Layer 3 of a small transformer language model trained on English Wikipedia (14 layers, counted from 0, width 64).
A neuron's activation on a vector x is SiLU(gate . x) times (in . x), where the dot is the dot product.
The model reads these tokens: "\n" "On " "1 " "February " "202" "3" ", " "he " "was " "announced " "as " "a " "new " "signing " "of " "Bulgarian " "club " "P" "FC " "Lud" "og" "or" "ets " "Raz" "grad" ". " "On " "1 " "September" ", " "he " "returned "

The vector x that enters this layer's MLP at each token. A number n stands for (n - 500) times 0.0056.
0 "\n": 397 536 316 699 744 571 621 398 551 361 498 383 751 398 662 493 401 481 816 456 478 634 626 555 515 451 542 492 610 440 414 387 533 589 336 584 529 497 435 604 368 476 657 476 442 714 933 516 423 522 390 503 438 225 646 628 510 518 332 578 561 592 513 431
1 "On ": 421 432 493 624 453 493 469 340 560 252 521 392 322 564 552 441 495 763 405 478 427 783 598 544 499 484 375 335 543 446 491 339 525 435 631 594 337 353 752 384 201 280 564 496 543 515 565 449 241 426 550 423 252 420 449 384 676 314 311 693 747 540 522 567
2 "1 ": 413 515 254 449 547 400 508 402 410 562 703 439 403 540 519 206 434 828 525 437 577 705 523 553 449 526 539 496 467 498 528 406 511 362 664 621 561 601 281 799 373 353 541 380 506 371 633 453 201 550 476 497 354 514 610 376 749 625 460 630 607 748 491 669
3 "February ": 273 584 310 537 558 699 540 417 542 718 550 392 155 605 365 373 411 697 666 441 522 614 592 473 558 479 576 462 507 211 466 273 517 576 552 484 352 369 606 585 445 355 342 433 511 487 580 502 276 339 489 427 621 339 638 383 620 373 419 497 553 558 677 838
4 "202": 706 476 407 372 564 848 556 412 418 576 467 258 379 551 421 426 346 527 696 576 509 680 781 486 555 554 378 564 409 510 413 459 357 468 386 581 541 566 364 789 575 393 629 470 504 516 603 707 315 268 302 488 823 337 371 557 668 284 552 477 556 353 530 747
5 "3": 452 536 316 703 786 576 471 553 627 374 594 533 374 477 394 226 366 506 680 506 399 700 478 468 388 580 515 402 489 522 537 499 518 388 562 541 517 557 276 593 495 110 688 314 542 588 582 657 135 480 532 592 614 436 589 560 651 594 434 311 558 447 312 507
6 ", ": 511 665 377 605 635 572 538 475 498 472 756 561 481 426 501 560 554 928 686 462 471 587 576 433 459 729 385 500 598 364 489 557 389 631 629 473 480 362 366 742 479 410 401 453 612 558 807 237 360 390 486 594 504 465 450 428 496 619 643 423 640 423 684 541
7 "he ": 402 656 348 416 500 314 650 362 421 498 568 456 685 574 480 383 433 838 526 545 520 571 523 651 581 707 390 439 505 514 330 239 496 384 841 530 479 288 525 595 474 509 483 484 447 532 675 600 383 395 407 296 233 471 388 467 409 348 537 461 578 510 503 745
8 "was ": 460 613 591 260 664 339 561 410 502 604 537 437 709 403 325 416 449 896 728 573 515 488 429 669 421 563 289 485 555 570 481 425 340 579 672 577 289 370 429 563 242 448 344 463 371 559 419 389 348 362 376 465 421 582 626 482 267 499 415 553 540 360 426 692
9 "announced ": 518 635 201 471 713 528 556 618 569 583 569 329 456 488 170 416 377 687 392 381 510 534 358 515 515 654 648 535 328 462 413 469 606 514 655 542 335 414 493 606 297 385 393 377 586 506 517 319 579 468 440 361 310 201 497 607 341 511 494 542 676 514 303 693
10 "as ": 566 693 618 288 679 661 535 463 544 398 565 299 477 416 320 329 451 857 485 546 436 510 322 572 403 706 342 575 540 402 481 590 394 685 695 595 243 429 567 825 381 456 425 654 446 479 509 408 511 382 360 396 282 464 470 366 504 582 570 553 496 459 288 588
11 "a ": 393 433 652 403 503 650 441 350 425 381 682 291 593 558 358 91 366 903 600 493 438 606 370 564 470 516 197 525 529 418 521 457 398 403 646 582 423 440 459 735 225 467 447 608 516 537 461 530 521 461 295 521 331 651 359 525 538 577 571 381 530 375 508 647
12 "new ": 467 584 355 708 573 654 416 332 562 544 745 510 409 416 350 390 584 973 430 520 408 525 254 567 461 688 442 515 357 531 647 527 525 436 413 660 472 697 567 569 457 504 416 521 528 539 262 653 580 418 422 363 509 510 356 534 562 656 534 539 401 430 352 466
13 "signing ": 660 603 271 586 583 474 433 596 486 453 612 338 222 516 345 661 552 799 473 630 439 569 470 563 564 512 417 605 242 450 444 487 385 546 481 532 391 606 401 829 441 441 347 600 615 484 555 431 512 349 452 194 218 330 570 575 416 521 544 654 598 575 238 618
14 "of ": 542 580 498 578 730 307 551 489 386 438 520 581 379 478 416 486 474 949 413 505 372 517 378 408 372 488 576 536 589 363 539 470 372 602 628 603 544 518 274 681 282 316 349 724 456 550 604 449 419 363 360 497 476 304 617 545 642 652 470 471 536 630 506 628
15 "Bulgarian ": 498 315 495 596 496 703 514 493 427 776 646 588 522 388 461 630 644 971 465 486 408 664 340 518 572 423 564 560 467 474 430 385 478 570 357 534 683 568 434 777 523 628 548 522 389 480 716 713 300 511 411 369 459 478 530 392 655 669 578 534 500 387 229 557
16 "club ": 857 439 414 693 654 426 521 502 486 642 677 521 324 466 425 405 645 780 471 569 406 526 502 775 609 520 418 495 423 545 529 402 357 553 636 518 430 522 463 779 594 529 579 315 632 435 577 541 436 462 292 381 310 420 546 516 779 703 485 536 541 460 235 556
17 "P": 628 446 332 460 705 376 484 582 552 359 588 275 343 332 341 645 555 562 441 559 406 499 534 619 521 638 609 497 499 460 411 542 435 433 349 640 636 594 536 510 344 649 556 546 378 543 468 556 393 432 470 824 436 806 488 222 418 590 691 597 509 559 697 732
18 "FC ": 556 398 373 687 567 478 447 583 431 540 842 447 378 419 389 523 529 629 357 599 403 510 481 754 606 420 248 478 379 490 344 412 364 455 544 546 577 417 709 646 459 533 497 377 578 376 410 491 345 429 428 529 303 525 562 303 776 616 490 553 411 461 187 540
19 "Lud": 281 530 622 781 357 528 530 454 529 525 526 417 546 420 488 732 748 597 588 561 425 575 437 580 500 692 617 390 559 335 399 401 426 424 573 537 658 369 425 548 523 685 790 687 445 576 423 565 441 395 471 667 307 723 877 402 469 406 508 511 656 409 526 728
20 "og": 611 601 672 717 418 304 498 591 452 490 536 354 582 459 657 698 549 417 614 513 391 565 561 524 435 705 770 586 588 496 511 382 553 439 461 627 698 328 270 518 451 645 598 486 383 551 562 607 396 507 577 576 390 908 624 481 297 442 556 647 647 429 218 689
21 "or": 669 412 622 508 387 670 467 421 455 639 612 411 616 647 542 611 545 488 626 468 435 553 498 475 554 723 812 499 530 361 579 319 562 401 490 607 654 479 630 446 431 473 626 427 492 393 456 621 410 618 434 473 507 940 525 667 441 471 579 339 436 319 180 599
22 "ets ": 581 525 461 517 565 290 517 591 501 548 780 328 526 450 475 584 513 807 588 555 396 491 496 618 701 506 303 497 454 434 511 299 464 600 544 474 547 473 447 481 423 565 568 449 453 319 526 323 248 491 675 333 649 510 504 546 439 530 463 793 572 478 188 595
23 "Raz": 538 466 436 790 560 500 576 603 337 329 586 285 529 595 441 631 503 498 653 549 478 473 482 449 589 656 742 424 470 505 268 203 466 343 630 516 631 401 565 510 467 553 610 521 465 583 485 537 435 505 499 707 548 709 771 419 357 392 565 508 614 318 159 678
24 "grad": 678 176 473 681 590 673 580 317 545 444 512 493 407 509 562 772 480 364 619 603 448 351 673 373 707 742 697 417 252 532 290 391 613 508 369 444 626 624 360 309 389 410 529 465 525 459 432 352 371 480 357 477 413 689 570 626 467 408 351 480 338 436 245 588
25 ". ": 411 459 397 546 687 664 678 367 623 515 539 489 610 525 575 581 567 767 474 553 345 895 387 571 665 531 404 453 498 555 533 435 487 674 565 624 476 447 650 597 527 277 488 658 347 494 790 467 557 477 358 607 576 391 644 544 306 533 577 357 415 610 503 415
26 "On ": 438 415 508 641 517 407 511 419 547 341 529 340 249 596 417 409 497 758 289 441 451 814 596 430 465 399 468 323 533 507 555 404 489 469 641 604 382 331 614 469 157 325 493 640 529 497 623 431 169 488 487 421 209 363 415 411 652 385 373 736 657 500 563 635
27 "1 ": 410 506 240 502 550 465 492 357 414 594 650 457 379 589 432 194 415 786 470 454 603 717 507 506 470 491 566 461 433 516 564 459 534 409 728 630 561 634 256 788 266 412 533 407 510 334 694 480 186 567 476 528 363 516 527 355 654 643 515 557 646 711 480 656
28 "September": 287 416 453 590 573 785 595 505 599 560 475 440 367 616 398 514 350 494 770 529 424 589 594 343 507 688 689 500 432 333 340 401 480 410 284 714 483 333 354 655 582 225 542 361 435 367 593 493 160 420 565 352 449 462 764 481 622 490 359 381 475 445 683 547
29 ", ": 448 639 390 609 524 649 497 522 571 477 786 511 522 486 528 661 517 837 647 478 472 699 645 447 533 756 310 445 594 428 504 509 345 633 566 457 468 295 466 674 515 287 394 455 608 518 821 236 280 350 481 637 470 484 445 483 452 595 647 404 589 492 575 468
30 "he ": 398 649 406 441 498 336 654 369 391 553 559 478 653 606 417 456 416 867 443 505 547 551 483 593 573 705 325 364 486 545 346 300 513 344 877 527 441 298 470 617 467 510 486 503 423 517 584 539 375 366 404 316 287 509 390 443 412 420 549 468 605 460 449 771
31 "returned ": 353 566 335 630 597 549 545 400 544 544 571 440 455 597 400 562 564 813 537 612 549 316 405 559 543 687 590 359 196 421 414 448 410 460 459 480 640 565 418 698 313 282 205 545 518 524 404 399 486 443 460 276 363 285 616 680 412 396 507 584 643 523 205 635

Each question shows the input weights of one neuron of the MLP. A number n stands for (n - 500) times 0.0017.

n58 gate: 601 438 582 462 341 553 477 527 555 390 497 581 470 406 672 402 446 495 337 338 534 549 528 384 477 533 447 385 606 509 616 681 316 447 417 415 406 699 530 518 400 577 312 562 560 475 539 471 794 553 511 431 673 462 548 596 330 582 586 611 581 409 557 515
n58 in: 641 617 433 519 548 564 606 453 538 384 508 469 381 298 537 346 542 396 549 561 428 538 472 545 517 498 493 555 648 428 535 619 477 625 479 409 359 579 539 608 476 636 554 590 413 530 416 508 354 589 488 472 541 369 600 478 461 428 434 566 554 406 535 532
It fires most on token 21 "or"

n46 gate: 623 442 406 638 193 472 484 414 676 378 399 414 278 662 717 376 384 439 431 462 448 385 241 524 538 560 556 641 543 514 670 664 602 373 535 415 507 604 356 437 572 514 444 555 560 550 584 323 612 643 471 583 503 415 470 639 426 568 411 493 407 425 554 437
n46 in: 471 595 377 725 578 515 437 547 543 366 397 535 458 579 486 473 568 486 456 419 428 602 442 460 487 579 497 328 387 558 494 595 517 514 369 596 337 480 572 586 482 589 417 636 323 460 452 485 644 511 521 548 778 485 475 661 632 565 392 503 536 432 655 483
On which token does it fire most, and how strongly? 7 "he ", at about 0.4

n179 gate: 591 523 531 454 541 536 345 436 455 469 477 400 587 435 510 479 500 438 375 657 521 487 582 412 600 213 468 547 515 536 356 451 573 556 612 490 575 594 520 478 417 487 490 623 517 530 475 594 502 454 632 623 425 505 493 580 484 435 478 393 399 561 576 426
n179 in: 476 575 538 490 587 507 533 578 477 361 478 438 434 514 608 519 479 562 514 562 531 509 502 554 553 451 451 587 498 396 422 528 368 486 602 576 463 484 512 556 496 457 539 414 505 493 493 617 514 398 588 567 511 401 498 565 552 497 533 498 511 441 507 444
On which three tokens does it fire most, strongest first? 21 "or", 20 "og", 15 "Bulgarian "

n232 gate: 473 527 525 500 536 429 434 510 513 382 356 631 412 441 484 294 401 548 529 470 592 388 477 642 509 653 642 321 647 248 771 632 467 405 525 415 517 526 321 623 434 682 545 601 689 567 689 518 529 513 494 515 565 503 641 478 391 484 465 430 613 278 488 619
n232 in: 521 548 515 628 437 551 454 518 429 533 502 487 649 414 573 596 385 423 443 511 435 505 417 563 351 487 498 409 592 360 452 610 595 414 612 495 568 555 367 345 458 495 523 277 737 581 510 455 402 528 498 537 465 633 441 505 609 417 456 359 415 475 423 521
On which three tokens does it fire most, strongest first? 5 "3", 20 "og", 19 "Lud"

n220 gate: 427 465 546 446 453 421 479 563 447 368 491 639 362 497 548 349 500 507 495 508 593 468 560 484 551 448 439 511 601 582 363 448 594 556 598 474 300 431 523 610 440 500 435 637 460 468 243 511 521 403 620 337 566 445 508 336 528 467 623 492 587 456 487 688
n220 in: 561 458 500 507 504 479 493 587 461 443 558 614 509 560 521 461 464 511 529 545 427 470 552 610 625 453 449 463 484 531 351 351 558 411 498 525 607 553 320 534 392 596 514 557 507 584 454 627 507 319 583 452 625 571 523 415 343 558 593 538 548 500 380 466
On which token does it fire most, and how strongly? 30 "he ", at about 1.1

n235 gate: 602 497 387 582 444 362 523 602 500 503 422 627 323 527 357 360 710 574 280 610 666 355 613 574 354 326 494 473 621 339 463 531 578 574 443 519 507 570 458 563 625 609 451 528 500 616 690 626 507 523 434 547 302 400 230 581 479 539 625 391 626 461 535 684
n235 in: 551 490 532 625 595 456 471 448 520 435 435 624 508 447 324 317 674 419 663 562 504 419 505 472 577 494 537 402 571 596 576 517 446 490 373 549 659 455 438 540 360 505 545 612 676 370 445 581 515 347 424 419 432 484 614 495 466 502 517 456 527 441 476 495
On which two tokens does it fire most, strongest first? 16 "club ", 14 "of "

n106 gate: 712 352 649 541 511 313 640 431 403 384 359 525 397 446 368 468 532 483 361 438 443 451 516 338 448 503 578 524 512 469 473 537 485 547 463 474 378 476 423 479 368 494 574 478 458 302 593 819 482 585 529 255 566 612 571 585 538 456 417 359 515 576 574 444
n106 in: 284 503 412 483 589 456 380 440 520 487 460 430 323 558 571 580 492 492 622 523 407 475 581 551 490 554 607 414 663 557 531 436 454 576 454 574 510 412 552 580 400 497 425 724 422 628 353 582 425 427 450 548 474 576 557 388 630 556 475 500 420 483 447 453
On which three tokens does it fire most, strongest first? 14 "of ", 26 "On ", 28 "September"

n165 gate: 463 429 613 424 503 517 535 376 413 480 456 703 411 339 459 369 491 559 503 574 481 520 606 522 442 500 546 614 815 463 525 622 463 468 492 427 354 467 242 500 666 381 505 494 503 497 558 545 516 487 400 356 445 515 519 395 477 430 402 477 431 484 632 416
n165 in: 405 397 466 448 430 531 532 493 282 492 483 591 525 424 420 460 666 527 587 542 481 480 526 528 594 504 612 492 594 479 418 394 531 439 589 495 398 387 364 535 505 474 600 518 397 450 495 734 458 461 395 481 390 619 473 442 397 349 381 577 470 532 651 540
It fires most on token 28 "September"

n56 gate: 479 417 493 428 461 458 511 460 683 602 481 588 520 437 549 696 439 463 529 553 435 480 419 550 468 370 608 502 550 452 434 628 348 489 532 530 470 654 502 538 402 539 440 530 475 462 480 454 606 491 534 504 463 474 582 578 559 617 553 454 533 652 534 403
n56 in: 397 488 478 338 419 415 453 482 530 531 435 554 587 493 463 517 500 549 618 344 358 502 509 486 671 502 581 479 552 557 574 513 430 467 454 547 517 479 516 423 328 694 343 571 438 481 516 525 482 513 539 480 471 540 509 473 474 440 495 320 477 576 622 498
On which two tokens does it fire most, strongest first? 5 "3", 4 "202"

n31 gate: 557 463 363 378 327 493 567 406 450 554 475 662 503 437 562 183 500 500 452 362 497 424 439 301 412 525 515 428 612 311 713 595 447 557 684 567 554 611 529 376 496 423 503 517 634 503 618 443 458 475 441 249 394 229 429 497 397 649 645 543 500 455 516 490
n31 in: 480 643 633 497 571 593 369 421 552 386 470 460 412 453 454 659 566 509 476 517 333 655 748 475 552 449 558 412 462 548 475 613 570 503 487 457 639 508 462 516 447 539 397 622 456 533 300 414 406 465 565 539 497 532 603 638 486 439 311 671 554 572 555 414
It fires most on token 26 "On "

n24 gate: 487 327 649 482 386 468 416 405 509 302 420 468 337 593 374 344 374 480 503 506 532 438 611 644 474 272 477 540 557 696 547 465 478 473 497 392 503 592 464 582 391 519 327 440 374 549 334 643 539 408 488 424 561 562 597 700 442 515 542 330 567 425 696 506
n24 in: 552 617 522 421 481 534 544 515 605 668 620 654 584 500 604 497 394 538 635 469 574 426 458 536 391 494 336 386 530 393 421 464 436 561 486 394 490 495 411 364 481 438 475 461 573 481 427 385 557 456 450 498 292 509 388 400 521 400 485 368 585 633 519 580
On which three tokens does it fire most, strongest first? 11 "a ", 8 "was ", 23 "Raz"

n41 gate: 521 586 503 394 456 489 561 589 659 391 454 606 445 487 450 458 486 489 601 581 694 513 424 553 485 482 634 632 639 552 607 490 465 497 520 398 587 532 515 341 497 559 417 419 403 406 500 767 593 444 650 455 453 529 399 599 605 508 513 425 597 569 560 604
n41 in: 604 481 514 482 463 608 431 605 464 522 503 579 519 485 496 618 522 407 551 652 511 672 532 504 665 425 398 431 543 419 500 561 475 385 559 486 606 556 549 465 393 566 599 466 614 477 456 543 512 446 510 500 533 530 584 516 472 502 533 373 510 522 462 457
It fires most on token 10 "as "

n36 gate: 623 519 497 527 325 526 741 543 512 719 446 449 416 425 611 549 321 475 512 650 412 522 404 440 571 479 549 410 524 669 647 430 579 509 621 503 381 605 467 374 573 314 326 618 692 642 466 393 390 455 617 430 506 435 485 530 461 485 698 620 442 440 382 579
n36 in: 462 477 486 373 530 449 500 459 379 528 465 429 429 604 498 456 518 530 461 447 399 582 409 296 334 473 343 296 469 422 498 523 393 567 385 569 520 485 452 483 371 475 485 705 458 429 502 558 517 455 570 526 487 585 539 436 521 623 544 485 393 381 488 589
On which token does it fire most, and how strongly? 26 "On ", at about 0.58

n169 gate: 477 404 555 490 505 595 548 453 393 436 601 651 478 535 651 453 458 486 466 630 366 498 485 590 623 445 624 478 556 617 427 637 482 548 542 589 649 381 481 596 487 639 505 668 488 581 480 535 395 423 629 498 523 462 507 577 399 636 432 450 495 534 502 539
n169 in: 407 485 452 536 467 446 510 377 536 416 483 372 519 458 541 459 517 437 488 410 404 502 498 393 668 553 510 415 524 536 452 451 454 639 563 568 528 419 455 459 482 555 549 500 498 344 546 446 433 538 559 516 530 498 465 622 602 460 578 572 416 514 626 535
It fires most on token 25 ". "

n52 gate: 647 678 620 520 397 536 623 389 604 473 456 518 544 465 638 611 460 394 457 555 692 527 376 527 433 365 369 353 641 591 408 472 443 472 416 469 530 494 558 293 456 476 398 491 535 663 591 462 520 583 564 489 381 524 665 583 546 406 645 524 305 583 514 422
n52 in: 466 564 516 495 626 345 521 590 481 483 590 539 538 661 521 387 603 604 672 470 457 423 527 527 477 616 571 514 568 498 560 410 539 500 661 412 564 543 481 514 393 656 535 623 350 504 381 464 512 560 453 523 599 426 462 560 448 408 441 466 526 542 414 552
It fires most on token 28 "September"

n90 gate: 515 442 615 590 557 411 454 494 631 371 579 613 287 227 541 372 664 549 529 457 411 640 546 602 480 439 508 704 671 537 521 328 530 520 607 580 540 465 352 611 443 361 427 451 601 503 364 688 529 560 556 399 448 460 413 417 506 500 520 404 541 460 584 538
n90 in: 438 536 410 527 481 453 434 507 431 453 529 583 389 571 631 511 611 604 445 381 472 536 370 403 623 569 549 397 631 580 561 618 377 354 457 476 495 452 530 557 605 554 502 477 296 524 523 342 594 490 548 476 584 418 493 366 395 614 540 477 603 431 629 515
It fires most on token 6 ", "

n102 gate: 419 381 541 483 582 579 541 466 550 464 384 668 351 637 688 466 487 498 498 510 589 545 482 563 328 485 582 535 510 592 648 444 462 505 509 469 379 488 345 377 561 518 507 571 406 544 542 684 522 529 451 514 523 547 571 543 573 584 520 417 453 385 636 522
n102 in: 622 430 610 447 435 509 425 549 425 601 483 418 530 427 516 426 507 494 482 526 387 582 544 511 485 454 544 564 580 500 406 351 406 509 532 548 526 486 484 441 619 426 518 395 552 685 543 529 375 504 539 378 578 308 572 526 474 621 496 435 498 575 485 475
On which two tokens does it fire most, strongest first? 5 "3", 28 "September"

n2 gate: 481 575 556 395 432 446 424 575 521 418 432 562 555 597 581 511 486 424 477 497 610 257 538 577 472 538 621 516 592 543 532 626 394 304 485 691 538 542 359 581 354 417 282 514 366 468 566 517 485 520 537 346 495 536 534 480 555 601 510 465 458 510 545 443
n2 in: 329 502 545 375 498 481 409 368 364 330 475 423 521 484 432 515 488 531 449 459 518 396 538 472 453 420 586 421 477 368 517 368 645 403 589 538 343 435 539 600 478 624 412 488 430 574 428 495 516 507 465 515 488 536 438 444 449 538 544 626 576 511 611 560
On which token does it fire most, and how strongly? 16 "club ", at about 0.41

n214 gate: 495 476 484 567 460 502 419 604 550 559 490 524 533 553 576 405 485 500 420 608 563 469 573 546 620 441 405 386 491 569 469 324 486 622 477 475 409 431 488 347 556 631 451 669 441 368 450 377 474 523 365 597 460 537 399 523 590 622 526 607 476 590 435 505
n214 in: 567 421 464 536 518 518 449 553 578 438 523 428 542 515 512 470 458 551 447 464 512 496 438 516 437 470 620 596 547 496 516 467 494 545 417 541 412 452 594 473 506 374 565 387 668 632 506 469 380 453 509 484 454 449 584 498 464 414 504 555 437 569 407 428
It fires most on token 18 "FC "

n151 gate: 423 720 546 350 495 526 421 381 340 555 414 580 472 553 611 415 456 528 585 408 481 466 402 477 487 578 526 439 585 537 616 539 537 403 346 522 581 339 511 536 372 477 417 664 567 571 461 280 610 605 450 489 590 302 486 478 433 387 505 563 387 467 664 489
n151 in: 400 628 493 572 643 568 479 444 500 302 427 520 468 618 461 394 546 440 486 520 580 500 563 510 383 433 489 539 603 364 448 491 694 585 463 491 477 600 565 529 490 635 456 465 478 507 547 471 387 441 514 454 467 484 584 363 546 483 611 455 262 514 546 425
It fires most on token 3 "February "

n119 gate: 368 418 422 556 396 592 578 645 396 509 534 686 442 546 463 506 584 434 311 607 606 619 565 666 481 556 455 488 604 533 456 370 497 453 571 503 408 477 514 426 337 626 418 675 603 565 494 497 514 403 677 318 365 461 392 447 485 481 523 594 571 405 645 370
n119 in: 598 487 406 536 449 586 591 461 524 571 520 416 487 560 469 423 733 515 464 484 561 503 559 479 418 429 461 458 382 551 458 458 370 682 677 599 579 495 518 373 410 479 422 589 469 468 453 486 425 594 490 337 475 324 526 551 571 417 716 404 542 538 426 382
It fires most on token 26 "On "

n229 gate: 527 529 456 383 445 574 512 445 505 565 494 488 534 392 543 538 631 449 505 544 492 659 335 604 388 359 462 493 486 576 539 345 505 525 505 570 426 622 514 521 508 471 389 675 574 525 421 608 639 475 620 643 517 491 559 549 430 507 547 400 531 621 548 432
n229 in: 505 475 604 292 423 475 455 425 618 480 486 528 515 416 610 495 549 587 555 414 603 584 316 468 372 444 486 681 466 475 651 479 565 434 416 514 495 410 457 485 448 445 420 364 534 426 510 458 575 481 437 567 663 366 464 566 459 557 461 388 512 474 456 425
On which two tokens does it fire most, strongest first? 25 ". ", 23 "Raz"

n135 gate: 547 503 453 397 507 572 390 615 542 519 420 428 598 541 356 508 403 436 421 285 575 474 505 495 532 315 514 508 457 606 568 292 382 443 458 495 519 580 561 515 381 526 607 503 582 469 464 497 581 597 588 458 548 587 414 580 484 498 624 300 602 565 495 462
n135 in: 588 395 532 506 544 559 584 549 475 517 551 458 566 516 658 597 420 498 557 470 539 469 546 506 533 612 583 584 566 546 515 515 540 566 707 470 519 525 524 376 605 389 567 555 576 540 500 405 520 538 510 506 464 401 551 395 425 478 480 598 459 458 527 516
It fires most on token 12 "new "

n159 gate: 494 573 425 419 585 503 500 528 558 622 369 503 491 509 477 416 461 467 503 559 576 405 447 526 426 354 376 537 517 650 526 430 442 517 680 339 550 688 623 395 399 567 525 488 474 629 466 497 466 403 473 476 381 471 266 517 413 564 539 415 585 431 791 638
n159 in: 379 741 516 523 454 426 470 394 337 554 474 529 459 476 547 590 428 574 453 554 529 457 422 341 441 470 427 498 481 532 440 473 536 431 403 322 325 512 528 573 627 374 349 468 424 462 529 438 575 569 500 617 542 455 455 512 468 410 535 481 429 486 538 512
It fires most on token 30 "he "

n215 gate: 533 325 388 633 443 564 678 500 592 365 616 543 488 367 677 435 553 483 381 579 596 521 594 638 475 362 421 414 670 536 392 594 587 489 520 277 641 400 564 389 601 545 602 594 488 475 426 596 419 466 576 707 432 500 459 403 525 537 433 485 397 546 567 573
n215 in: 374 373 509 533 527 447 457 517 495 492 539 470 675 510 546 574 528 484 483 495 527 370 670 360 579 533 603 495 471 583 483 550 421 566 410 493 409 396 419 647 401 760 596 490 621 541 527 518 531 528 463 553 622 485 454 451 411 472 605 654 469 559 493 431
On which token does it fire most, and how strongly? 17 "P", at about 0.64

n0 gate: 609 534 492 495 398 509 414 585 517 546 468 474 519 566 451 546 569 486 533 579 571 478 531 586 511 444 472 530 557 373 441 704 592 455 576 407 412 821 559 470 515 363 394 338 481 567 406 553 505 335 745 534 443 555 397 487 463 513 416 506 383 607 422 381
n0 in: 639 554 520 560 430 500 443 617 514 489 522 372 567 535 386 590 455 537 586 565 505 632 420 560 531 554 455 529 454 469 405 578 512 411 486 565 470 508 478 504 511 322 464 401 500 523 435 487 410 413 541 558 405 518 500 455 496 563 434 525 423 579 376 532
On which two tokens does it fire most, strongest first? 13 "signing ", 12 "new "

n65 gate: 603 568 585 474 520 445 311 400 618 572 605 486 489 433 574 483 506 450 560 464 562 597 415 651 546 393 569 489 591 505 459 563 495 508 515 516 525 314 518 635 551 337 424 563 596 457 345 417 505 350 616 588 369 563 526 464 575 588 363 560 381 627 500 345
n65 in: 464 471 399 577 522 532 456 460 543 542 484 573 586 481 479 512 652 498 407 495 469 629 436 380 509 589 324 493 354 598 498 431 404 555 597 431 480 521 614 418 378 367 444 527 507 498 512 549 530 470 478 599 532 545 460 514 304 562 528 394 300 613 480 516
On which three tokens does it fire most, strongest first? 29 ", ", 18 "FC ", 4 "202"

n99 gate: 534 411 587 383 461 389 634 470 563 425 495 481 542 437 620 235 428 505 326 651 549 576 383 521 709 469 475 581 576 417 652 477 354 485 489 538 531 321 485 536 535 338 559 716 389 657 590 435 524 346 480 477 519 546 597 625 356 656 556 518 441 576 548 409
n99 in: 416 419 468 545 568 644 415 581 445 466 589 582 566 484 369 607 388 572 680 463 568 453 562 497 450 509 353 577 441 531 281 526 386 283 581 537 639 675 385 408 468 572 438 503 582 487 396 621 538 614 526 422 557 520 492 508 531 653 395 503 579 569 505 613
It fires most on token 11 "a "

n245 gate: 390 490 614 556 366 394 488 413 424 516 416 448 490 467 657 450 503 430 515 472 504 634 464 614 490 453 433 595 532 266 363 413 558 422 569 549 513 532 517 488 503 436 332 518 543 540 648 570 493 517 576 476 250 466 498 568 482 473 394 454 416 485 593 411
n245 in: 520 523 434 506 463 445 554 557 453 397 452 539 485 391 493 488 570 582 435 432 597 580 571 381 422 557 580 555 509 484 426 357 516 603 454 404 576 454 558 555 621 579 526 441 405 485 425 560 598 558 504 444 502 644 530 323 592 483 411 441 524 605 538 552
It fires most on token 7 "he "

n227 gate: 483 383 376 439 415 357 619 632 404 461 502 480 462 470 546 206 335 377 599 452 547 284 391 646 446 556 555 391 492 606 500 538 423 461 397 397 523 386 460 557 535 475 457 542 424 477 614 564 572 479 616 420 483 483 540 411 392 508 444 533 592 648 526 484
n227 in: 458 351 458 483 580 537 445 529 518 527 510 411 494 482 416 575 698 524 479 510 505 550 540 562 449 455 547 431 425 490 538 600 576 494 517 492 571 488 446 588 622 476 572 551 549 589 579 453 556 458 515 507 543 541 537 475 519 679 535 388 414 416 535 539
On which token does it fire most, and how strongly? 1 "On ", at about 0.34

n94 gate: 575 543 623 506 367 593 555 517 500 368 330 526 551 608 556 530 438 333 558 451 483 124 541 517 497 553 615 497 674 558 477 495 443 549 470 653 509 359 489 573 440 552 525 605 610 413 398 463 664 563 529 465 518 626 436 525 423 407 506 460 559 544 487 511
n94 in: 480 573 481 530 412 613 420 460 374 486 545 608 473 567 382 477 554 546 579 470 529 300 475 439 485 517 459 504 520 415 401 490 563 554 458 584 405 378 563 549 398 491 370 509 327 454 391 502 533 517 456 494 565 557 368 537 423 365 388 459 507 470 513 544
It fires most on token 21 "or"

n187 gate: 535 555 422 440 158 575 531 397 538 539 444 566 589 411 503 489 593 513 619 442 539 497 522 543 602 514 455 513 537 517 622 510 481 482 500 542 586 508 395 548 554 527 394 434 588 689 409 367 458 510 561 472 464 442 693 466 775 464 595 470 516 469 513 424
n187 in: 396 584 480 507 454 491 370 489 486 665 506 498 484 612 498 462 490 567 419 521 518 472 605 479 457 525 399 434 349 360 472 378 461 674 569 513 500 489 411 475 420 486 561 404 561 466 491 424 540 604 509 459 597 514 374 553 438 537 527 512 532 478 327 352
On which two tokens does it fire most, strongest first? 17 "P", 29 ", "

n70 gate: 471 471 500 578 508 456 558 477 540 450 381 756 437 540 446 464 587 432 461 353 559 396 538 480 541 373 386 569 461 450 373 546 558 442 508 442 547 637 444 526 378 584 412 426 483 538 571 633 579 627 543 435 446 469 342 699 243 599 573 308 560 439 614 351
n70 in: 435 594 450 454 493 500 344 468 617 549 494 584 505 398 490 367 586 467 420 584 631 313 668 487 571 464 507 478 604 398 367 560 503 557 505 641 421 424 476 368 415 510 566 676 325 567 552 439 466 548 486 411 572 478 432 407 433 545 512 495 515 567 446 515
It fires most on token 16 "club "

n75 gate: 389 535 596 573 422 348 547 440 505 510 452 410 495 502 642 370 396 407 517 488 533 395 595 488 371 535 397 534 415 480 485 489 635 404 406 477 497 527 462 507 404 443 474 572 565 312 560 615 457 477 489 342 475 592 467 596 427 397 569 559 426 455 594 407
n75 in: 584 488 529 531 377 554 533 500 488 438 540 441 601 346 548 476 466 444 563 533 547 394 667 549 354 533 426 539 513 474 593 513 556 484 489 529 685 432 637 523 696 498 550 434 361 536 383 611 417 434 522 515 557 562 590 589 495 460 444 505 545 593 530 509
On which three tokens does it fire most, strongest first? 9 "announced ", 20 "og", 14 "of "

n108 gate: 506 548 582 284 399 624 463 446 382 557 511 449 544 420 396 612 606 399 427 387 411 558 500 514 445 589 427 508 476 382 597 551 403 471 659 553 534 424 513 489 360 600 554 497 669 418 467 659 559 460 593 536 281 361 516 476 320 468 608 531 435 537 606 419
n108 in: 495 495 447 546 529 402 495 418 481 601 540 468 510 510 547 515 520 525 507 612 571 677 444 560 527 484 619 566 486 520 334 451 560 383 579 410 665 308 451 552 614 428 493 551 469 233 393 510 540 452 415 504 446 444 547 534 512 459 444 517 580 440 480 542
It fires most on token 19 "Lud"